Layer 2 of a small transformer language model trained on English Wikipedia (8 layers, counted from 0, width 96).
A neuron adds its activation times its output weights to the MLP's output. To switch it off is to set its activation to zero at one token and run the rest of the model.

Output weights of the MLP neurons that the questions are about. A number n stands for (n - 500) times 0.00069.
n10: 387 465 623 487 458 500 363 682 601 391 259 351 611 451 382 474 540 354 620 379 465 311 365 459 619 565 875 391 416 566 159 709 833 543 755 296 582 746 220 640 518 652 332 451 415 473 457 321 299 604 408 663 569 625 581 414 496 871 373 788 583 548 406 536 554 429 250 543 398 322 496 262 522 518 617 336 540 455 220 357 491 282 427 443 388 281 584 404 408 496 591 382 702 474 595 343
n42: 545 521 384 508 284 462 350 406 359 456 392 223 752 568 423 375 546 328 391 480 533 633 636 613 431 557 612 541 609 562 688 500 678 684 737 584 516 614 646 471 279 430 484 559 250 428 266 407 359 582 384 605 447 517 483 480 466 484 530 602 548 512 441 191 346 462 550 516 517 492 576 331 664 616 513 692 638 625 207 238 654 332 461 620 855 853 667 293 571 334 543 442 350 549 457 220
n45: 481 434 504 868 455 547 512 443 380 444 399 657 697 492 315 636 334 266 487 386 500 543 619 372 447 656 743 484 422 519 621 387 591 492 698 442 350 544 409 833 590 251 626 453 409 736 512 590 733 419 605 534 607 401 595 542 453 466 588 615 565 569 456 319 404 414 388 607 614 575 480 537 587 464 409 519 645 283 538 600 504 445 210 697 462 508 470 423 473 131 516 535 519 458 773 264
n66: 537 450 714 593 611 602 256 512 517 164 342 376 720 265 392 513 687 561 413 464 521 534 454 610 570 508 343 396 357 500 347 474 524 314 398 393 703 581 856 467 592 838 484 542 744 568 537 330 492 666 371 341 562 628 432 442 826 313 203 406 684 389 509 422 418 504 596 443 601 674 572 500 347 634 375 488 416 656 730 572 412 636 353 375 270 480 400 596 408 455 250 604 361 488 297 399
n88: 351 657 417 322 655 464 346 461 649 429 700 575 416 295 659 488 568 610 547 530 318 686 484 515 291 411 627 535 516 484 470 333 465 636 761 507 492 588 613 551 670 298 508 448 794 356 473 569 209 220 512 342 450 203 444 430 755 641 459 512 273 488 444 390 630 282 390 802 627 572 596 553 488 451 445 558 468 512 288 402 650 604 463 606 415 481 455 451 508 408 342 645 674 442 691 344
n95: 513 571 720 398 236 603 415 500 369 500 694 173 611 526 644 640 444 482 297 400 195 411 219 580 544 583 548 412 526 521 555 587 533 437 207 500 688 246 707 247 453 566 508 611 452 260 467 537 428 425 449 793 521 750 246 504 521 422 618 297 646 667 167 491 530 538 331 562 394 453 547 566 406 237 301 683 526 557 554 617 398 526 688 538 596 537 274 548 749 591 469 370 442 335 317 553
n96: 603 732 426 339 514 513 374 513 306 264 396 436 776 341 196 578 443 527 547 611 357 418 547 691 410 504 486 496 592 241 514 540 525 436 412 378 667 496 725 470 474 282 521 622 416 399 611 534 366 500 603 293 466 408 496 258 548 655 562 372 836 419 735 473 593 765 789 649 408 561 877 342 460 258 611 355 409 455 615 599 387 561 630 371 564 784 533 513 110 470 460 509 449 445 304 684
n126: 645 496 500 357 326 585 469 465 283 504 478 477 863 816 463 313 572 633 640 378 642 607 627 446 689 600 445 535 585 704 233 697 461 579 337 418 351 396 359 314 558 472 708 540 364 509 758 298 438 443 553 344 761 523 346 456 253 547 450 586 296 316 418 647 746 651 323 243 482 621 697 398 306 670 647 513 366 298 648 686 491 460 665 487 539 686 153 739 668 431 363 500 617 500 669 611
n127: 880 375 528 455 677 434 467 316 581 749 387 741 558 388 450 345 397 306 283 589 431 349 560 381 674 456 657 318 533 549 553 626 670 323 566 446 552 533 634 504 455 832 578 393 575 731 404 701 407 633 536 631 560 454 678 548 574 200 433 662 568 560 571 475 350 688 500 480 619 397 566 542 492 184 678 320 369 340 329 562 333 323 761 286 632 484 461 462 447 432 668 532 432 452 437 512
n186: 513 683 406 560 341 591 517 361 193 284 538 228 474 452 376 663 431 482 523 455 431 569 521 516 504 588 482 572 547 538 472 478 479 437 483 440 597 308 550 287 513 433 382 591 395 314 593 471 406 492 658 634 630 435 696 172 396 541 496 819 451 361 251 853 469 620 509 307 621 652 630 799 526 420 413 584 672 597 383 598 573 28 482 547 378 212 161 540 483 713 452 530 571 655 632 644
n219: 479 228 351 321 416 408 671 602 554 274 397 434 483 796 667 662 513 736 681 531 716 521 369 652 444 581 336 430 395 401 732 453 492 369 690 719 582 415 368 297 712 509 603 555 237 416 590 339 475 705 674 455 585 559 618 484 471 581 363 640 461 394 224 384 619 737 587 423 341 445 261 444 694 504 318 280 454 736 524 333 529 307 388 562 476 342 314 569 363 569 367 500 439 553 350 428
n266: 639 778 352 306 731 496 525 431 443 453 451 744 675 198 283 665 592 393 576 652 591 475 252 515 680 573 470 488 620 603 611 406 436 541 454 406 516 550 509 717 455 276 315 388 508 421 472 580 639 581 348 460 359 504 374 395 200 508 530 412 534 942 525 513 648 529 537 395 239 450 508 766 554 700 606 561 388 772 355 551 541 533 662 283 637 613 634 581 615 605 318 422 528 335 398 567
n273: 526 666 324 580 765 540 518 210 618 366 548 481 327 379 468 610 687 177 500 350 496 192 596 566 198 745 550 391 677 570 509 446 530 461 504 438 626 540 421 439 496 597 739 469 509 473 526 300 601 457 614 487 431 531 294 586 487 406 324 626 344 227 244 509 306 518 548 534 358 611 291 532 647 659 603 168 337 700 543 534 280 349 409 478 289 371 748 632 403 350 563 566 526 406 197 839
n333: 479 352 666 573 460 590 526 650 783 767 542 478 474 621 513 279 582 654 745 596 594 445 651 496 535 276 676 297 453 839 532 592 488 362 366 411 601 370 680 466 487 558 553 633 600 668 580 344 530 265 682 430 616 513 180 546 582 677 679 465 353 458 405 518 635 449 280 350 406 487 302 814 565 351 459 287 381 614 604 666 296 337 228 167 429 434 407 460 648 629 373 530 525 471 644 578
n349: 630 487 405 128 600 737 378 598 333 578 442 419 354 403 472 975 358 276 249 466 441 586 509 670 792 668 345 320 527 577 432 393 645 424 344 492 429 518 385 630 423 609 547 532 611 505 669 601 545 638 352 716 619 652 606 620 664 526 384 380 424 620 703 523 583 631 559 349 500 409 527 542 353 579 346 429 323 771 500 789 559 377 930 675 420 531 543 692 694 628 765 294 575 782 593 605
n375: 437 259 582 504 441 394 530 883 753 446 440 437 466 534 446 279 288 632 321 652 395 444 611 504 671 500 519 437 368 578 395 384 500 629 450 251 467 622 560 362 687 570 504 674 469 542 216 290 437 518 467 599 529 439 458 684 504 573 708 378 559 544 511 643 527 545 586 324 474 579 375 555 223 515 476 320 384 430 489 511 560 383 527 623 489 325 786 535 649 456 427 310 471 423 485 496

Each question names a token from some text and the token that comes next. It shows the activations a of the neurons there, in the order above. A number n stands for (n - 500) times 0.02.

Then comes g, the gradient of the next token's log-probability with respect to the MLP's output, scaled to length 1. A neuron's effect is roughly proportional to its activation times (output weights . g). A number n stands for (n - 500) times 0.00084.

"s", then " on"
a: 485 448 488 471 520 500 541 506 499 510 400 553 274 500 519 623
g: 328 561 711 423 564 645 544 711 333 524 484 489 490 263 590 365 611 618 375 458 624 604 427 627 507 483 411 600 252 502 341 356 430 495 368 387 400 543 586 373 343 433 688 506 422 613 646 312 440 425 554 163 661 521 556 440 581 544 389 556 438 493 657 384 684 549 595 487 483 528 685 450 563 442 520 702 374 472 532 458 529 159 689 410 688 526 436 353 590 575 599 565 501 563 235 350
Switching off which neuron hurts the next token most? n273

"st", then "it"
a: 500 499 535 254 495 498 459 504 495 463 505 506 501 500 497 500
g: 539 351 422 393 475 360 572 483 529 634 501 459 526 699 546 503 487 393 439 476 582 491 697 490 563 437 731 507 549 415 510 371 534 647 511 618 423 396 534 345 423 654 504 534 234 405 559 778 342 364 390 610 576 317 432 457 370 623 507 465 657 441 465 620 608 592 409 711 317 427 488 776 608 410 659 281 532 490 544 696 670 723 495 538 383 367 806 633 534 378 570 603 268 509 328 371
Switching off which neuron hurts the next token most? n66

" m", then "other"
a: 494 487 506 496 571 496 483 498 445 504 470 529 508 509 489 436
g: 392 527 474 562 580 301 473 567 352 604 366 576 605 492 414 584 654 514 308 519 358 402 649 587 738 613 380 431 451 598 270 514 538 551 507 520 333 525 380 548 268 513 396 577 260 633 470 441 415 401 510 696 451 528 326 548 292 279 334 440 459 449 399 723 255 435 465 114 633 609 351 593 487 408 738 464 556 589 326 530 340 387 495 450 521 492 491 320 431 487 478 702 583 548 494 488
Which neuron, switched off, raises the next token's probability most? n88

"ative", then " de"
a: 497 498 486 488 301 544 568 497 502 501 500 529 518 271 713 570
g: 547 449 519 554 466 584 425 464 545 584 381 430 464 597 674 476 539 502 317 624 620 867 411 552 899 495 355 586 431 782 473 478 662 644 265 559 266 564 317 376 551 423 584 505 363 426 727 407 629 458 494 469 554 606 534 442 687 557 662 474 698 398 503 405 496 470 598 449 550 379 273 475 492 670 509 426 493 620 408 611 405 790 452 578 606 362 549 486 613 562 607 488 654 564 478 354
Which neuron, switched off, raises the next token's probability most? n96

"d", then "ed"
a: 495 478 506 295 285 505 474 506 503 514 472 618 503 520 535 615
g: 552 524 442 675 706 407 374 694 330 519 774 508 631 424 534 281 613 639 487 463 515 526 377 597 542 399 741 467 478 415 350 489 356 472 628 572 547 443 460 511 843 562 519 548 608 560 446 477 465 643 537 766 421 281 752 564 608 464 491 505 339 519 725 458 408 311 775 276 559 689 428 544 419 406 468 725 691 558 480 444 599 582 343 404 612 482 522 432 414 560 526 471 616 482 394 568
Which neuron, switched off, raises the next token's probability most? n88

"re", then " "
a: 500 503 497 500 509 499 542 491 504 500 502 470 506 247 625 515
g: 634 394 499 448 652 494 570 569 600 339 402 498 428 538 597 619 465 513 444 534 566 606 638 463 484 609 501 520 642 610 694 600 611 493 414 454 377 778 441 432 603 572 513 341 642 398 537 372 502 244 458 512 248 418 423 341 619 706 679 662 569 616 583 439 557 703 732 528 306 256 179 591 466 467 426 645 512 411 507 837 479 447 554 345 681 548 560 510 444 563 523 325 329 359 438 507
Switching off which neuron hurts the next token most? n349

"ba", then "re"
a: 499 484 752 505 457 501 549 500 535 501 183 454 501 496 500 500
g: 548 530 615 634 434 363 480 515 413 270 377 678 394 590 430 507 334 396 514 513 512 717 494 705 407 527 515 482 549 312 450 444 603 460 457 414 526 502 444 516 441 264 463 463 394 597 279 465 214 316 520 494 187 404 465 699 731 673 569 567 552 611 308 608 507 502 581 520 331 673 516 499 701 252 447 520 368 466 517 545 711 324 580 260 592 619 579 433 590 639 401 526 567 480 514 256
Switching off which neuron hurts the next token most? n45

"s", then ","
a: 495 426 501 470 455 501 496 503 501 472 472 530 188 501 505 771
g: 584 472 275 576 625 445 616 582 487 641 535 406 466 595 621 586 370 867 317 440 476 355 484 252 302 368 388 387 436 421 809 625 314 445 583 595 617 555 488 818 600 528 390 552 740 621 358 419 764 558 415 574 629 672 464 370 696 451 367 437 446 557 502 380 510 432 418 502 481 491 592 542 689 531 601 545 567 517 636 441 550 488 447 575 627 438 392 543 408 258 419 351 472 536 561 443
Switching off which neuron hurts the next token most? n273

" re", then "d"
a: 490 502 607 493 770 498 507 497 400 500 532 495 494 442 508 138
g: 417 485 403 572 584 514 499 528 522 350 313 210 459 519 687 646 434 643 815 433 494 585 660 897 341 536 346 531 440 538 561 428 625 535 449 447 302 380 703 197 551 457 616 693 482 325 624 590 357 372 436 399 572 319 490 520 790 498 532 511 642 537 588 442 241 351 326 442 526 582 475 565 520 460 622 505 471 410 486 383 485 445 569 608 599 395 482 684 477 462 411 462 588 535 423 473
Which two neurons, each switched off alone, lower its probability most, in order? n88, n127

"ed", then " about"
a: 520 484 483 335 483 460 501 498 499 491 502 259 501 304 506 614
g: 386 572 586 507 276 718 489 586 354 377 471 527 309 464 550 632 444 404 250 379 392 591 582 530 424 594 372 643 441 585 463 594 436 570 624 463 435 414 620 493 524 420 460 491 366 230 228 567 448 619 541 563 606 452 385 626 703 620 576 656 521 794 603 423 293 545 805 552 328 311 729 354 526 527 411 734 347 451 372 411 504 445 568 401 509 402 607 390 565 393 686 404 515 398 449 493
Which two neurons, each switched off alone, lower its probability most, in order? n333, n66

"ved", then " a"
a: 508 500 506 399 501 590 518 498 499 509 486 558 512 508 491 623
g: 451 528 827 363 364 534 357 394 589 535 561 591 367 422 456 547 547 470 207 394 401 782 675 532 684 561 367 235 593 391 606 489 450 491 349 506 510 457 246 415 533 606 472 646 680 406 131 577 409 589 306 521 525 684 432 549 448 367 507 545 655 614 371 561 529 535 480 556 474 561 389 521 416 482 379 351 452 605 437 662 703 510 388 320 559 417 490 667 549 588 551 598 632 386 651 412
Which two neurons, each switched off alone, lower its probability most, in order? n95, n375

"y", then " even"
a: 502 491 514 490 501 502 510 479 509 488 479 348 515 498 538 475
g: 535 354 612 475 518 690 670 492 756 509 183 450 627 274 497 561 600 596 236 619 357 476 470 680 617 470 435 543 625 387 691 365 597 447 270 492 372 411 686 402 328 347 400 539 375 537 761 436 373 465 461 405 466 557 482 633 516 196 506 334 452 584 507 423 394 488 610 374 400 711 417 600 555 532 591 633 431 341 720 611 503 412 365 471 503 467 591 627 415 532 505 439 461 616 356 400
Which neuron, switched off, raises the next token's probability most? n266

"el", then "li"
a: 493 281 500 500 566 518 459 493 475 503 455 438 449 469 490 539
g: 503 701 498 465 663 544 592 489 609 434 662 585 535 400 577 331 390 460 660 620 494 383 563 615 47 340 431 471 553 353 422 395 445 388 298 514 483 449 473 492 499 380 631 354 676 627 522 465 458 417 534 542 599 482 309 539 384 507 551 640 342 489 702 375 710 478 459 214 556 638 517 689 418 420 650 383 294 578 573 619 332 504 518 691 480 471 470 725 608 426 479 694 640 453 315 409
Switching off which neuron hurts the next token most? n42

"and", then "s"
a: 508 491 536 502 503 493 683 497 499 499 276 485 528 497 616 496
g: 467 619 389 440 494 312 418 623 439 432 367 555 424 548 427 629 567 303 574 428 519 371 493 620 343 656 649 528 629 426 481 338 463 533 276 317 487 485 564 333 532 618 354 521 674 663 540 510 504 414 413 627 517 349 554 413 407 143 443 331 519 404 300 374 395 344 343 292 404 615 445 288 745 622 565 745 423 397 658 358 415 338 462 481 401 620 527 342 550 624 523 381 501 412 606 702
Switching off which neuron hurts the next token most? n219

"les", then " are"
a: 493 364 501 423 482 503 324 487 500 503 414 442 484 499 488 633
g: 451 444 436 705 518 626 553 635 545 607 371 333 323 450 616 421 506 471 726 609 429 276 664 703 922 479 639 628 358 272 509 609 571 561 439 649 558 325 521 435 711 449 462 546 336 560 282 710 532 670 522 515 518 425 624 638 661 318 505 480 374 625 400 399 543 499 484 485 345 587 490 622 718 468 513 396 534 517 332 426 550 424 561 561 718 405 558 417 634 435 521 403 421 376 361 559
Which neuron, switched off, raises the next token's probability most? n42

" h", then "al"
a: 499 495 622 495 599 508 508 501 446 499 523 505 492 498 488 353
g: 544 504 496 517 711 279 591 596 406 487 440 412 464 423 582 653 724 654 446 553 697 519 532 381 562 453 465 426 393 502 518 399 456 406 726 395 634 568 607 667 426 611 498 526 725 375 357 571 521 588 448 524 271 357 625 387 576 756 669 432 573 278 494 177 444 523 512 485 436 615 616 385 557 645 579 446 622 407 656 380 532 319 563 798 481 826 396 350 554 628 589 521 537 622 470 463
Which two neurons, each switched off alone, lower its probability most, in order? n88, n375

"er", then "ri"
a: 494 546 801 471 509 522 531 500 487 501 363 574 482 500 500 505
g: 555 400 258 628 368 671 454 463 507 555 606 441 504 800 365 447 531 408 318 218 472 414 618 677 518 482 489 542 215 620 554 491 445 485 486 631 478 508 574 569 410 483 500 221 669 515 211 584 523 530 585 277 461 599 589 556 500 477 683 534 411 600 579 480 603 460 680 558 659 332 740 530 555 340 312 468 522 299 613 389 444 424 428 248 549 332 574 580 611 416 585 682 520 403 616 543
Switching off which neuron hurts the next token most? n45

":", then " O"
a: 490 486 722 506 269 520 496 508 517 500 497 504 499 495 421 489
g: 499 273 464 454 433 618 441 488 709 418 382 553 557 758 402 672 432 377 500 394 568 499 582 408 835 387 595 269 481 622 450 493 476 485 436 560 338 690 413 589 679 397 489 510 357 482 638 707 250 650 639 458 515 562 306 532 699 397 551 342 518 540 608 439 443 396 604 443 595 396 367 498 279 624 501 640 761 458 379 310 395 378 460 515 594 517 503 284 580 686 613 524 437 511 354 638
Switching off which neuron hurts the next token most? n88

" S", then "am"
a: 499 500 625 464 521 480 542 487 499 486 474 310 406 499 499 364
g: 394 367 647 578 499 436 533 402 783 364 675 568 410 507 499 413 405 495 500 670 458 485 419 405 507 461 540 427 441 542 418 347 493 511 571 406 701 651 612 477 653 503 417 677 601 481 511 562 296 529 457 339 558 292 612 313 561 286 906 620 630 406 681 597 586 558 560 467 518 758 344 267 472 481 205 502 377 613 450 325 494 480 416 354 522 457 638 256 390 508 589 573 401 408 492 569
Switching off which neuron hurts the next token most? n266

"e", then " Li"
a: 498 295 495 501 483 502 383 489 512 497 498 293 455 346 531 602
g: 389 314 603 493 365 219 563 507 368 450 412 790 349 442 446 562 497 442 490 295 426 315 691 471 616 492 413 628 411 757 322 601 616 653 607 536 698 462 566 653 570 541 624 558 366 444 407 525 536 136 821 551 526 523 256 450 604 642 344 484 692 625 479 480 552 523 491 213 604 542 383 459 491 572 678 410 485 494 434 500 473 541 521 342 520 389 545 566 493 514 354 575 511 567 494 600
Which two neurons, each switched off alone, lower its probability most, in order? n42, n375

"mo", then "c"
a: 500 492 496 493 407 495 505 489 502 529 505 409 505 514 500 499
g: 570 458 417 685 469 381 456 609 417 711 462 363 441 450 498 493 378 561 617 377 604 99 438 383 577 366 596 322 466 571 562 501 514 471 560 503 482 303 266 536 421 355 543 406 424 444 576 393 649 584 381 385 414 398 488 483 546 639 562 564 583 606 786 301 322 286 526 484 484 519 556 394 482 536 426 638 343 589 596 873 663 519 619 514 619 597 595 482 547 795 591 521 377 626 298 499
Switching off which neuron hurts the next token most? n88

" the", then " North"
a: 499 536 477 498 491 489 473 490 237 504 541 464 521 499 539 459
g: 481 324 567 690 519 677 468 545 383 685 468 342 500 703 483 434 501 421 790 568 504 310 599 392 621 497 585 466 436 662 617 558 475 490 215 527 542 512 628 439 596 656 456 544 552 537 470 439 149 512 577 547 509 654 420 685 452 476 474 449 434 662 738 492 517 389 262 341 648 736 593 419 580 526 378 343 416 593 708 436 489 661 496 419 440 603 689 173 450 577 517 553 378 409 481 576
Which neuron, switched off, raises the next token's probability most? n127

"man", then "ner"
a: 500 500 645 488 506 575 501 499 509 494 233 354 440 507 499 501
g: 657 608 449 522 503 536 574 540 314 555 635 406 350 599 540 574 535 488 628 440 472 313 527 543 714 429 749 393 326 523 542 573 447 444 551 461 521 464 710 486 561 709 413 645 313 593 373 474 443 370 467 467 564 333 567 250 610 667 696 518 471 620 336 502 622 511 322 462 505 783 337 542 523 561 339 405 535 743 739 465 505 582 691 370 462 405 797 797 440 388 479 480 389 435 504 385
Which neuron, switched off, raises the next token's probability most? n219

"man", then "ni"
a: 510 386 535 481 507 545 592 496 500 500 138 464 359 501 496 509
g: 404 692 361 487 551 341 554 252 479 574 395 299 429 411 675 483 335 462 704 461 531 626 646 425 678 433 347 619 444 399 512 720 552 493 438 515 680 402 272 239 581 527 480 617 749 532 383 392 436 468 475 460 294 544 446 562 574 682 697 664 442 590 452 437 672 446 389 576 310 510 350 558 536 420 353 601 426 514 483 683 406 568 220 523 499 421 384 623 600 617 491 527 603 361 237 431
Which neuron, switched off, raises the next token's probability most? n219

" S", then "at"
a: 498 519 656 416 520 482 567 483 389 511 496 371 417 499 498 448
g: 390 461 573 522 450 561 570 360 659 375 654 501 457 458 435 267 406 465 369 448 480 673 380 472 912 417 581 510 630 496 642 485 673 447 538 365 658 352 572 625 611 478 635 465 351 501 748 450 336 561 458 527 472 641 525 478 402 520 507 636 561 426 509 567 435 421 571 601 662 471 267 552 769 672 320 428 487 519 449 548 637 367 567 611 369 205 377 140 555 549 521 469 355 539 393 398
Which neuron, switched off, raises the next token's probability most? n96

" are", then " not"
a: 531 499 514 543 504 506 509 642 500 489 558 491 510 494 492 486
g: 262 531 296 399 568 592 524 629 432 404 538 773 398 307 447 559 460 471 743 412 261 410 453 634 526 487 366 567 521 425 501 438 453 572 547 506 364 520 660 653 385 634 626 460 502 453 593 457 714 362 458 335 505 433 429 392 648 396 653 573 627 374 493 433 595 543 575 765 604 555 266 526 663 516 609 505 432 433 330 546 682 382 385 226 468 578 439 918 466 500 525 605 416 545 506 372
Which neuron, switched off, raises the next token's probability most? n126

" c", then "amp"
a: 501 490 611 494 735 510 494 507 684 497 409 596 510 505 499 335
g: 409 509 576 742 384 635 457 430 372 509 412 536 578 667 573 565 499 400 879 582 520 302 447 334 255 578 443 452 418 550 491 554 379 440 321 564 418 318 399 588 381 527 334 552 531 451 749 489 471 623 510 460 596 525 444 459 606 304 496 523 545 486 558 704 562 514 727 618 560 501 313 399 446 393 501 461 511 671 499 600 379 529 483 663 539 327 716 915 648 433 409 368 592 385 558 668
Which neuron, switched off, raises the next token's probability most? n88

" the", then " plan"
a: 499 518 478 498 490 488 484 491 141 507 564 464 522 475 491 491
g: 396 683 619 312 510 552 558 645 601 460 367 393 419 705 680 456 573 393 561 597 478 608 612 747 571 513 577 457 395 472 516 394 283 460 645 589 494 563 405 487 590 491 493 528 363 565 506 510 556 647 376 365 489 468 718 445 510 618 556 531 671 416 360 518 704 546 633 477 338 383 719 423 410 452 446 810 499 501 550 584 552 410 610 297 485 453 298 973 496 372 425 518 670 625 620 339
Switching off which neuron hurts the next token most? n127

"s", then " that"
a: 496 498 498 466 471 529 500 502 496 442 467 506 222 495 496 615
g: 450 414 581 388 453 677 588 558 615 532 520 442 236 495 555 499 346 383 412 412 432 374 554 477 537 498 720 420 438 383 536 354 541 534 479 452 635 463 436 570 374 747 486 538 452 628 608 305 563 477 644 545 580 436 462 429 541 338 627 595 604 521 552 655 113 492 363 844 448 399 502 720 608 407 478 423 527 602 379 730 354 228 467 216 669 640 586 638 496 376 409 462 393 567 493 633
Which neuron, switched off, raises the next token's probability most? n273

").", then " However"
a: 491 492 502 497 513 516 504 481 519 46 575 324 501 559 505 472
g: 406 533 343 619 352 615 435 540 620 364 621 504 474 504 682 636 579 337 457 586 547 693 566 573 508 568 361 539 447 386 384 179 408 543 469 418 683 489 607 518 429 273 258 193 563 706 690 298 543 406 393 360 538 700 453 472 428 588 633 575 466 444 323 530 416 608 480 395 631 560 310 425 482 664 492 581 605 191 447 687 511 275 372 525 515 420 471 709 485 447 364 521 507 584 437 476
Which neuron, switched off, raises the next token's probability most? n186

" in", then " con"
a: 493 567 476 505 479 761 489 499 543 432 495 506 502 504 594 495
g: 507 426 527 256 694 398 465 282 600 482 489 408 479 608 571 559 563 682 305 468 524 878 605 298 287 460 502 573 600 509 703 497 612 454 363 534 516 619 372 511 458 535 676 477 315 515 318 474 433 637 376 630 611 323 657 307 412 631 421 608 530 467 454 619 535 504 715 615 400 289 544 625 301 408 335 500 457 472 590 618 658 580 508 620 773 528 501 566 572 542 561 477 501 635 750 492
Switching off which neuron hurts the next token most? n349

"s", then "ion"
a: 486 466 502 499 498 499 503 501 505 467 499 555 386 500 498 838
g: 354 463 449 385 506 709 458 638 367 553 430 547 771 559 501 595 555 484 532 554 455 346 606 584 688 747 725 495 48 213 531 419 428 450 420 483 427 570 519 559 409 587 303 416 607 633 554 470 545 557 520 452 459 552 511 333 446 465 593 452 345 533 589 470 486 529 602 320 657 650 345 536 665 591 415 602 312 494 521 610 585 258 376 437 491 167 405 628 571 398 540 473 593 353 572 451
Switching off which neuron hurts the next token most? n375

" several", then " time"
a: 552 500 454 496 496 419 488 502 500 494 433 500 447 523 498 499
g: 601 513 375 249 371 672 597 447 507 609 546 474 506 697 422 622 564 413 745 411 519 538 658 639 271 593 341 598 631 423 425 577 573 449 406 657 381 372 480 692 539 686 571 405 311 463 528 399 512 478 419 292 545 587 446 455 446 504 650 565 362 479 517 604 605 343 470 449 548 224 322 340 483 654 664 698 324 705 570 675 496 533 495 634 402 616 623 264 481 319 618 554 394 422 365 685
Which neuron, switched off, raises the next token's probability most? n273

"ri", then "go"
a: 498 489 760 402 485 502 537 480 497 500 255 414 329 502 493 497
g: 440 587 640 540 371 438 367 340 629 459 528 505 560 517 438 354 512 486 664 390 632 879 359 529 579 643 691 665 706 494 470 609 503 567 278 583 569 340 462 429 475 381 484 477 538 588 404 408 707 415 418 567 565 459 521 428 389 634 450 571 520 586 515 428 743 407 612 563 436 707 731 686 299 119 491 357 354 513 409 536 558 648 611 449 440 543 543 447 357 722 354 525 578 570 534 322
Switching off which neuron hurts the next token most? n273

" new", then " pa"
a: 511 506 428 498 690 466 500 499 450 517 483 489 470 503 502 414
g: 491 489 567 603 571 560 411 587 771 527 373 511 294 433 654 483 529 651 273 588 579 650 547 506 731 391 536 705 586 825 598 386 641 473 474 463 587 674 433 505 461 579 373 507 425 582 562 366 712 450 572 347 523 484 592 601 562 455 536 596 518 614 474 492 627 477 549 464 674 736 303 613 506 424 556 665 547 442 523 427 398 589 549 503 458 655 570 120 512 342 363 441 827 610 616 332
Switching off which neuron hurts the next token most? n88

"s", then "u"
a: 500 534 562 416 480 500 489 502 492 496 490 484 401 500 499 540
g: 434 418 454 567 437 521 512 415 581 389 708 541 624 635 561 414 502 389 335 266 699 428 583 520 447 455 422 630 248 595 379 402 438 607 168 556 492 505 480 585 468 476 548 420 580 569 343 516 491 483 481 608 617 418 581 469 348 143 736 453 496 526 689 348 434 359 552 622 439 691 662 455 324 434 374 475 471 514 359 412 768 287 808 463 404 466 434 668 526 325 388 551 565 432 379 505
Which neuron, switched off, raises the next token's probability most? n66

" member", then " who"
a: 505 415 505 500 274 482 481 500 495 508 120 402 484 501 496 382
g: 403 393 732 556 442 480 345 539 434 475 389 637 435 620 385 638 505 538 414 439 606 814 509 582 688 610 317 481 334 359 101 532 581 493 373 412 457 548 496 335 576 371 546 568 358 575 463 631 496 555 617 440 609 717 406 499 534 546 535 463 407 463 209 753 362 505 477 652 657 446 479 494 606 539 462 335 321 634 773 638 564 621 481 736 309 474 487 430 502 482 442 459 668 594 537 469
Which neuron, switched off, raises the next token's probability most? n219

" and", then " president"
a: 698 504 505 496 544 498 491 499 506 499 436 574 499 420 511 525
g: 468 442 468 498 364 290 555 533 368 488 628 612 697 612 340 504 587 484 615 354 445 343 336 428 401 604 481 366 648 533 401 567 484 598 533 512 474 553 309 559 674 685 594 419 619 460 287 582 342 720 574 586 590 284 388 390 452 489 388 485 400 355 516 472 644 357 512 425 716 653 452 392 913 371 813 271 437 578 585 434 742 469 528 585 514 474 559 481 469 427 509 614 630 561 342 476
Switching off which neuron hurts the next token most? n10

" de", then "mo"
a: 500 500 740 499 622 502 537 497 408 500 519 496 385 500 504 451
g: 425 436 493 530 513 586 520 372 743 548 656 543 693 580 824 517 474 397 531 356 672 415 470 576 521 445 464 525 561 510 594 412 429 452 500 509 602 452 592 453 532 700 555 671 541 419 705 442 311 378 475 292 823 470 622 440 534 420 613 478 556 434 469 527 367 493 323 464 491 420 528 628 445 444 573 356 787 359 405 806 659 784 288 662 439 417 390 510 590 496 572 423 722 530 262 473
Switching off which neuron hurts the next token most? n88

"d", then " f"
a: 496 509 509 436 367 502 531 504 503 507 300 521 419 500 511 533
g: 520 401 519 587 505 703 357 601 535 440 466 672 322 489 316 544 871 487 545 312 420 581 663 589 506 452 448 541 576 292 460 493 566 596 536 575 428 640 360 581 486 560 557 478 611 540 331 573 475 624 663 475 503 663 476 387 550 481 639 287 460 585 470 630 640 662 487 281 804 283 555 749 671 730 595 649 381 440 463 404 480 522 539 592 558 610 784 499 408 310 410 632 389 548 518 424
Switching off which neuron hurts the next token most? n219